Layer 5 of a small transformer language model trained on English Wikipedia (15 layers, counted from 0, width 96).
A neuron's activation on a vector x is SiLU(gate . x) times (in . x), where the dot is the dot product.

Input weights of the MLP neurons that the questions are about. A number n stands for (n - 128) times 0.0062.
n7 gate: 161, 133, 66, 91, 171, 146, 83, 164, 90, 127, 105, 134, 138, 168, 90, 132, 54, 136, 163, 86, 138, 120, 83, 123, 90, 154, 122, 175, 72, 81, 118, 63, 103, 66, 155, 89, 174, 64, 166, 86, 110, 169, 142, 134, 156, 95, 180, 161, 114, 103, 168, 117, 144, 164, 184, 115, 119, 83, 92, 148, 153, 140, 148, 114, 107, 130, 113, 136, 101, 157, 129, 190, 106, 123, 129, 123, 124, 75, 68, 85, 91, 220, 160, 141, 159, 121, 194, 67, 150, 125, 96, 122, 80, 127, 95, 203
n57 gate: 142, 140, 123, 137, 172, 167, 162, 145, 102, 105, 83, 68, 151, 98, 153, 144, 116, 141, 192, 147, 84, 120, 82, 175, 156, 130, 101, 75, 109, 87, 95, 110, 153, 114, 167, 127, 224, 79, 121, 176, 119, 96, 72, 83, 140, 133, 166, 146, 148, 114, 120, 82, 191, 129, 117, 94, 221, 65, 140, 182, 170, 139, 121, 106, 106, 141, 146, 207, 148, 102, 43, 138, 170, 111, 100, 77, 126, 95, 83, 224, 194, 153, 136, 119, 112, 137, 131, 102, 85, 76, 157, 124, 118, 129, 100, 138
n64 gate: 129, 128, 150, 211, 122, 140, 139, 156, 189, 98, 112, 78, 170, 72, 121, 89, 137, 176, 104, 134, 137, 126, 148, 89, 74, 174, 91, 132, 174, 61, 136, 125, 83, 93, 110, 122, 124, 123, 103, 118, 121, 174, 174, 107, 110, 95, 166, 248, 135, 31, 151, 90, 101, 131, 60, 195, 129, 94, 184, 51, 159, 86, 126, 163, 176, 151, 122, 143, 132, 118, 198, 109, 203, 121, 93, 106, 155, 115, 80, 80, 127, 146, 131, 98, 108, 197, 90, 74, 134, 117, 145, 153, 148, 142, 137, 147
n93 gate: 96, 126, 165, 100, 39, 93, 100, 72, 53, 65, 145, 154, 107, 166, 158, 91, 114, 152, 150, 150, 145, 79, 103, 152, 174, 168, 113, 45, 133, 63, 156, 148, 98, 149, 123, 74, 167, 96, 86, 160, 149, 151, 134, 95, 149, 103, 99, 113, 161, 56, 97, 28, 101, 122, 120, 146, 154, 143, 139, 83, 143, 140, 139, 37, 189, 176, 172, 101, 130, 198, 119, 154, 125, 134, 126, 93, 168, 85, 167, 134, 101, 169, 173, 102, 152, 104, 54, 151, 126, 140, 157, 139, 135, 122, 158, 153
n106 gate: 146, 152, 119, 115, 136, 177, 186, 97, 61, 129, 105, 146, 130, 146, 125, 109, 176, 57, 176, 132, 119, 111, 62, 138, 97, 93, 149, 134, 108, 164, 162, 166, 74, 68, 80, 74, 121, 83, 133, 130, 44, 171, 93, 83, 164, 132, 80, 124, 136, 147, 125, 171, 108, 95, 156, 91, 116, 87, 159, 132, 115, 194, 150, 103, 155, 160, 135, 118, 108, 68, 167, 79, 92, 188, 170, 155, 151, 141, 136, 101, 211, 159, 133, 115, 154, 171, 54, 123, 201, 164, 125, 104, 88, 113, 169, 102
n134 gate: 181, 141, 185, 213, 141, 104, 90, 73, 100, 160, 160, 181, 180, 138, 67, 108, 127, 124, 127, 179, 63, 92, 121, 102, 113, 140, 134, 129, 128, 160, 130, 135, 142, 119, 202, 142, 189, 128, 107, 125, 28, 119, 115, 126, 122, 187, 149, 167, 146, 65, 171, 131, 103, 117, 137, 91, 140, 119, 134, 125, 96, 167, 122, 192, 151, 76, 113, 81, 104, 122, 120, 118, 102, 129, 106, 133, 88, 136, 138, 208, 154, 108, 74, 183, 156, 142, 66, 106, 62, 120, 98, 111, 189, 226, 76, 152
n137 gate: 93, 121, 116, 129, 137, 153, 91, 113, 108, 146, 143, 139, 165, 104, 131, 40, 165, 75, 174, 125, 195, 82, 102, 131, 60, 109, 166, 125, 87, 116, 133, 156, 142, 115, 192, 138, 114, 188, 135, 86, 122, 116, 164, 160, 97, 216, 221, 107, 142, 169, 123, 136, 127, 167, 132, 127, 84, 147, 195, 72, 87, 153, 129, 101, 91, 152, 123, 166, 172, 86, 118, 87, 53, 85, 106, 164, 120, 161, 128, 133, 135, 90, 138, 117, 116, 139, 108, 187, 75, 155, 125, 97, 67, 124, 151, 148
n7 in: 116, 162, 77, 104, 134, 114, 103, 136, 139, 118, 154, 64, 111, 115, 135, 140, 138, 56, 141, 158, 127, 111, 99, 99, 105, 148, 127, 79, 150, 124, 132, 125, 119, 53, 177, 98, 187, 55, 144, 143, 92, 167, 132, 119, 71, 184, 89, 153, 97, 108, 84, 195, 137, 97, 109, 99, 135, 142, 167, 114, 203, 141, 128, 112, 101, 109, 84, 109, 122, 132, 102, 69, 125, 153, 163, 99, 136, 113, 122, 130, 171, 133, 127, 95, 151, 126, 147, 73, 118, 90, 136, 96, 60, 210, 86, 195
n57 in: 168, 151, 105, 122, 121, 161, 206, 115, 80, 141, 127, 142, 97, 87, 193, 85, 157, 124, 111, 153, 76, 151, 114, 104, 64, 111, 108, 89, 167, 55, 157, 136, 107, 37, 136, 135, 168, 77, 156, 101, 81, 132, 132, 72, 125, 133, 185, 184, 61, 60, 165, 116, 133, 142, 79, 124, 155, 93, 98, 178, 122, 171, 129, 142, 92, 103, 70, 128, 180, 102, 126, 114, 112, 138, 125, 108, 140, 127, 133, 191, 172, 144, 167, 165, 149, 210, 113, 145, 157, 108, 185, 127, 115, 122, 164, 113
n64 in: 147, 92, 136, 112, 135, 123, 129, 152, 124, 145, 100, 93, 123, 138, 160, 128, 145, 51, 159, 148, 163, 125, 132, 185, 113, 169, 179, 130, 105, 213, 175, 150, 75, 111, 210, 96, 58, 101, 164, 117, 161, 172, 152, 92, 91, 205, 95, 89, 126, 139, 190, 104, 155, 118, 109, 110, 100, 177, 208, 153, 129, 154, 160, 133, 173, 99, 137, 101, 166, 130, 100, 136, 149, 59, 140, 176, 185, 85, 128, 178, 150, 112, 69, 180, 150, 90, 124, 139, 136, 142, 148, 132, 123, 154, 151, 215
n93 in: 184, 104, 154, 176, 85, 147, 188, 130, 173, 154, 113, 155, 201, 154, 81, 43, 127, 177, 82, 94, 128, 81, 87, 139, 90, 95, 173, 118, 180, 136, 106, 165, 151, 73, 122, 149, 101, 127, 162, 114, 124, 126, 145, 93, 100, 93, 126, 95, 132, 159, 159, 139, 176, 116, 65, 216, 171, 131, 185, 119, 100, 93, 113, 92, 140, 184, 162, 232, 81, 173, 111, 98, 63, 192, 168, 134, 136, 146, 66, 77, 70, 90, 115, 107, 142, 149, 92, 137, 139, 130, 120, 46, 212, 104, 128, 154
n106 in: 129, 77, 80, 166, 149, 125, 92, 134, 199, 184, 153, 71, 168, 66, 87, 218, 219, 139, 67, 113, 126, 147, 148, 127, 76, 94, 151, 187, 89, 118, 87, 138, 180, 117, 74, 130, 142, 102, 129, 89, 86, 157, 125, 163, 124, 99, 154, 191, 73, 119, 110, 204, 136, 126, 67, 112, 152, 196, 126, 106, 115, 117, 135, 184, 141, 142, 82, 123, 186, 126, 156, 133, 117, 151, 86, 125, 111, 100, 190, 92, 93, 188, 104, 117, 152, 148, 167, 91, 134, 120, 72, 123, 168, 150, 129, 165
n134 in: 116, 203, 129, 96, 131, 103, 132, 152, 140, 108, 59, 164, 131, 106, 90, 91, 152, 148, 116, 86, 88, 88, 172, 107, 136, 152, 115, 183, 136, 159, 115, 132, 177, 69, 53, 166, 79, 182, 132, 135, 165, 115, 86, 125, 170, 114, 95, 121, 69, 112, 65, 142, 157, 172, 139, 96, 152, 129, 104, 170, 159, 118, 161, 77, 104, 175, 173, 176, 104, 123, 117, 95, 178, 167, 154, 122, 130, 46, 123, 92, 136, 163, 104, 66, 132, 117, 162, 163, 158, 132, 171, 117, 135, 166, 129, 103
n137 in: 98, 79, 94, 128, 182, 148, 108, 103, 84, 138, 133, 135, 75, 160, 142, 177, 132, 98, 138, 97, 160, 112, 125, 141, 125, 151, 139, 119, 116, 157, 142, 176, 115, 116, 163, 86, 128, 153, 115, 75, 185, 196, 103, 146, 161, 107, 107, 169, 143, 62, 156, 80, 191, 121, 116, 126, 131, 155, 123, 130, 113, 149, 145, 118, 109, 83, 108, 157, 151, 81, 147, 163, 134, 108, 102, 141, 138, 96, 179, 171, 134, 162, 209, 164, 150, 117, 162, 117, 74, 137, 168, 129, 110, 143, 221, 178

Each question shows a token from some text and the vector x that enters the MLP there. A number n stands for (n - 128) times 0.02.

" this": 115, 134, 117, 144, 151, 127, 121, 117, 119, 127, 100, 114, 116, 88, 107, 138, 116, 157, 96, 137, 112, 148, 105, 143, 147, 119, 153, 148, 103, 131, 109, 154, 135, 193, 175, 87, 79, 122, 159, 91, 105, 123, 102, 99, 135, 132, 143, 165, 143, 101, 161, 148, 154, 114, 144, 105, 142, 137, 135, 170, 121, 166, 119, 157, 106, 127, 121, 115, 120, 125, 167, 112, 107, 27, 130, 124, 95, 158, 134, 141, 105, 121, 130, 156, 119, 165, 154, 163, 107, 122, 136, 107, 159, 103, 126, 99
The neuron with the highest activation: n137

" on": 146, 142, 172, 72, 101, 121, 113, 114, 109, 138, 136, 166, 93, 137, 153, 126, 126, 119, 86, 156, 132, 126, 139, 129, 117, 123, 133, 132, 138, 118, 173, 141, 162, 118, 116, 92, 56, 109, 112, 132, 138, 142, 132, 118, 127, 122, 134, 139, 125, 114, 164, 115, 113, 124, 127, 104, 155, 146, 85, 154, 144, 141, 153, 130, 99, 93, 132, 139, 75, 148, 150, 75, 97, 69, 159, 142, 122, 101, 134, 132, 101, 147, 164, 125, 67, 133, 191, 178, 164, 90, 89, 96, 156, 101, 105, 115
The neuron with the highest activation: n106

"20": 157, 147, 116, 134, 113, 87, 163, 143, 169, 123, 126, 102, 145, 108, 122, 86, 125, 183, 103, 132, 149, 101, 77, 143, 62, 121, 132, 103, 145, 122, 114, 109, 93, 119, 145, 107, 115, 148, 69, 120, 154, 143, 148, 114, 105, 101, 121, 99, 128, 90, 114, 154, 124, 122, 94, 139, 128, 153, 139, 151, 173, 144, 167, 130, 102, 98, 83, 88, 84, 142, 158, 113, 120, 117, 165, 172, 117, 131, 186, 125, 127, 85, 139, 178, 116, 155, 190, 164, 209, 145, 111, 102, 134, 135, 123, 102
The neuron with the highest activation: n64

" 0": 126, 208, 110, 131, 129, 133, 159, 166, 138, 129, 143, 106, 96, 150, 107, 120, 141, 151, 81, 109, 127, 136, 59, 95, 82, 124, 134, 56, 147, 137, 124, 122, 150, 138, 112, 177, 70, 170, 106, 117, 126, 139, 93, 100, 70, 121, 93, 128, 141, 115, 130, 138, 141, 116, 62, 122, 143, 167, 112, 120, 130, 119, 132, 124, 95, 105, 142, 88, 92, 158, 183, 138, 137, 129, 131, 120, 139, 129, 147, 137, 91, 126, 112, 131, 128, 148, 188, 99, 179, 145, 152, 104, 131, 146, 135, 81
The neuron with the highest activation: n137

"ol": 124, 120, 156, 114, 130, 96, 121, 118, 148, 110, 116, 115, 185, 102, 118, 121, 125, 122, 122, 140, 140, 143, 146, 150, 105, 128, 157, 66, 161, 86, 127, 115, 150, 130, 110, 66, 91, 55, 129, 106, 157, 137, 110, 133, 133, 132, 148, 125, 150, 84, 141, 163, 163, 111, 90, 131, 147, 182, 126, 158, 105, 162, 131, 98, 116, 158, 108, 146, 75, 148, 105, 132, 149, 106, 145, 143, 145, 96, 173, 157, 167, 159, 123, 119, 85, 81, 123, 166, 109, 202, 130, 94, 164, 92, 106, 153
The neuron with the highest activation: n93

"us": 141, 148, 104, 104, 116, 151, 128, 139, 149, 92, 141, 104, 93, 137, 123, 117, 122, 129, 84, 65, 105, 69, 113, 89, 182, 179, 170, 60, 118, 135, 168, 98, 154, 123, 128, 107, 129, 102, 140, 154, 135, 113, 90, 115, 131, 163, 122, 94, 152, 131, 120, 127, 112, 140, 68, 92, 90, 123, 110, 157, 152, 146, 106, 143, 120, 159, 105, 162, 106, 116, 124, 164, 146, 54, 151, 139, 152, 74, 117, 109, 101, 94, 155, 148, 72, 156, 119, 150, 152, 137, 109, 123, 107, 120, 94, 122
The two highest activations, in order: n106, n7

" from": 155, 104, 139, 122, 101, 137, 128, 109, 156, 120, 152, 143, 144, 93, 176, 111, 114, 117, 108, 114, 120, 109, 113, 110, 113, 116, 108, 129, 127, 114, 178, 117, 110, 121, 112, 146, 63, 111, 102, 153, 125, 131, 145, 110, 105, 113, 145, 99, 156, 124, 187, 136, 103, 107, 133, 79, 133, 126, 81, 135, 126, 165, 138, 157, 114, 114, 159, 135, 97, 113, 158, 49, 140, 83, 139, 136, 99, 172, 122, 93, 118, 129, 110, 135, 89, 143, 187, 159, 81, 75, 98, 114, 169, 115, 109, 119
The neuron with the highest activation: n7

"P": 140, 170, 69, 133, 72, 143, 123, 188, 146, 100, 154, 133, 108, 98, 131, 113, 124, 142, 98, 153, 134, 92, 83, 158, 85, 147, 91, 117, 100, 155, 121, 124, 110, 138, 162, 195, 70, 112, 139, 117, 124, 144, 95, 140, 117, 145, 96, 159, 120, 143, 150, 129, 133, 133, 120, 106, 203, 127, 80, 119, 185, 132, 154, 129, 137, 118, 148, 95, 137, 133, 77, 172, 101, 94, 157, 108, 151, 117, 142, 133, 114, 92, 121, 134, 151, 133, 164, 152, 94, 147, 139, 124, 154, 90, 112, 119
The neuron with the highest activation: n57

" M": 152, 129, 97, 133, 87, 126, 161, 173, 152, 140, 133, 107, 133, 131, 123, 106, 156, 120, 91, 132, 171, 119, 106, 142, 55, 127, 88, 156, 118, 109, 115, 147, 67, 158, 129, 166, 61, 112, 132, 110, 119, 122, 47, 129, 141, 159, 106, 139, 139, 100, 123, 150, 116, 120, 112, 105, 185, 118, 77, 160, 107, 112, 115, 146, 130, 148, 99, 132, 107, 160, 138, 145, 95, 101, 152, 157, 121, 154, 166, 85, 148, 64, 139, 124, 126, 131, 151, 130, 109, 90, 175, 99, 131, 113, 128, 137
The neuron with the highest activation: n106

"X": 111, 183, 109, 151, 105, 120, 150, 205, 109, 93, 134, 120, 120, 104, 136, 124, 121, 179, 68, 101, 152, 123, 113, 151, 79, 126, 110, 132, 127, 169, 163, 111, 72, 172, 97, 107, 94, 124, 94, 106, 123, 109, 85, 118, 139, 99, 135, 135, 145, 136, 106, 137, 158, 97, 115, 82, 118, 120, 131, 134, 109, 135, 156, 160, 120, 118, 68, 102, 111, 139, 108, 143, 106, 116, 128, 165, 135, 97, 183, 128, 89, 83, 151, 116, 130, 192, 154, 112, 179, 156, 129, 172, 131, 124, 76, 133
The neuron with the highest activation: n93

"ason": 142, 133, 127, 134, 126, 86, 97, 150, 153, 106, 121, 117, 125, 121, 112, 135, 120, 125, 99, 185, 119, 117, 142, 101, 187, 103, 153, 131, 103, 155, 153, 157, 90, 117, 125, 48, 65, 114, 129, 95, 175, 179, 134, 127, 133, 105, 94, 122, 148, 129, 137, 146, 137, 124, 73, 166, 175, 143, 119, 159, 121, 140, 167, 161, 118, 131, 139, 172, 74, 132, 130, 141, 92, 81, 176, 115, 100, 93, 137, 123, 96, 148, 145, 128, 108, 155, 119, 134, 147, 125, 158, 145, 147, 75, 100, 137
The neuron with the highest activation: n93

")": 110, 163, 107, 121, 140, 134, 156, 118, 130, 110, 151, 95, 111, 130, 90, 99, 130, 150, 112, 103, 106, 149, 66, 121, 121, 158, 139, 97, 129, 181, 174, 138, 95, 153, 122, 123, 99, 88, 132, 111, 138, 86, 85, 97, 117, 127, 113, 125, 162, 147, 148, 160, 113, 162, 87, 114, 150, 171, 150, 116, 112, 129, 143, 131, 135, 166, 86, 76, 109, 171, 124, 108, 108, 122, 144, 170, 163, 139, 129, 95, 92, 78, 55, 154, 126, 154, 173, 152, 97, 135, 125, 90, 164, 109, 106, 138
The two highest activations, in order: n57, n106

"ang": 112, 165, 158, 154, 111, 116, 117, 177, 153, 110, 117, 113, 167, 130, 158, 154, 142, 171, 125, 84, 110, 123, 67, 91, 149, 91, 111, 85, 146, 92, 103, 148, 98, 186, 123, 98, 117, 76, 147, 130, 121, 113, 114, 131, 116, 127, 145, 100, 120, 113, 152, 168, 162, 105, 130, 81, 102, 118, 84, 122, 161, 151, 158, 134, 127, 117, 65, 150, 120, 117, 124, 109, 86, 97, 165, 123, 137, 50, 184, 129, 142, 126, 110, 104, 111, 141, 124, 136, 188, 73, 92, 151, 147, 166, 159, 112
The three highest activations, in order: n57, n106, n137

"|": 111, 153, 117, 157, 146, 131, 73, 151, 134, 92, 138, 71, 107, 134, 109, 162, 92, 140, 95, 117, 157, 115, 89, 134, 78, 140, 79, 70, 144, 123, 77, 152, 117, 136, 121, 132, 53, 138, 103, 134, 138, 142, 121, 132, 132, 157, 139, 127, 140, 118, 185, 91, 133, 126, 114, 112, 122, 121, 123, 130, 110, 119, 131, 121, 106, 112, 129, 146, 109, 175, 127, 67, 122, 113, 141, 130, 109, 64, 117, 119, 137, 107, 131, 156, 129, 162, 158, 192, 117, 145, 148, 59, 136, 101, 135, 85
The three highest activations, in order: n137, n106, n64

"===": 150, 155, 147, 158, 159, 144, 138, 146, 165, 92, 156, 95, 133, 150, 131, 159, 150, 118, 105, 144, 109, 174, 75, 119, 58, 133, 83, 144, 118, 138, 101, 104, 169, 137, 106, 125, 52, 118, 101, 149, 94, 148, 130, 115, 142, 110, 68, 137, 103, 110, 140, 116, 152, 125, 133, 127, 148, 126, 149, 93, 102, 103, 120, 109, 96, 105, 95, 131, 115, 110, 156, 114, 168, 119, 145, 114, 145, 118, 106, 103, 129, 71, 108, 154, 82, 200, 178, 122, 147, 140, 124, 95, 141, 110, 128, 96
The neuron with the highest activation: n106

"\n": 138, 113, 119, 112, 149, 106, 122, 106, 141, 103, 132, 87, 135, 93, 151, 145, 132, 136, 101, 128, 129, 113, 110, 107, 129, 135, 95, 130, 135, 136, 148, 137, 111, 149, 109, 117, 31, 108, 144, 139, 122, 82, 101, 127, 105, 172, 125, 121, 133, 112, 158, 143, 142, 107, 68, 83, 146, 155, 106, 142, 167, 121, 141, 93, 137, 117, 86, 125, 157, 138, 189, 151, 134, 127, 144, 186, 136, 157, 149, 96, 108, 122, 135, 170, 129, 157, 184, 123, 106, 128, 110, 34, 139, 102, 120, 116
Which neuron fires most, and how strongly? n134, at about 0.11

"G": 143, 138, 49, 160, 97, 146, 119, 192, 126, 91, 146, 99, 100, 105, 97, 125, 131, 106, 105, 161, 142, 129, 110, 156, 108, 142, 83, 107, 111, 122, 189, 131, 53, 174, 139, 156, 84, 126, 114, 119, 102, 157, 106, 122, 121, 110, 72, 131, 119, 123, 167, 132, 155, 153, 84, 123, 156, 134, 68, 151, 112, 135, 142, 119, 133, 92, 93, 123, 128, 138, 96, 136, 83, 120, 154, 150, 127, 135, 185, 129, 133, 97, 114, 140, 106, 173, 175, 108, 117, 132, 165, 90, 118, 108, 123, 83
The three highest activations, in order: n134, n93, n106

"p": 165, 124, 92, 103, 119, 99, 157, 162, 161, 140, 176, 171, 148, 115, 128, 126, 154, 143, 121, 145, 118, 139, 64, 125, 159, 158, 103, 133, 125, 104, 86, 170, 174, 71, 111, 132, 87, 142, 124, 149, 141, 166, 88, 134, 136, 92, 109, 156, 114, 140, 150, 129, 159, 130, 100, 102, 151, 156, 73, 103, 209, 149, 140, 124, 123, 164, 94, 143, 99, 152, 95, 199, 114, 96, 174, 114, 134, 134, 148, 157, 121, 137, 114, 141, 121, 117, 130, 200, 137, 102, 111, 119, 144, 130, 101, 95
The neuron with the highest activation: n57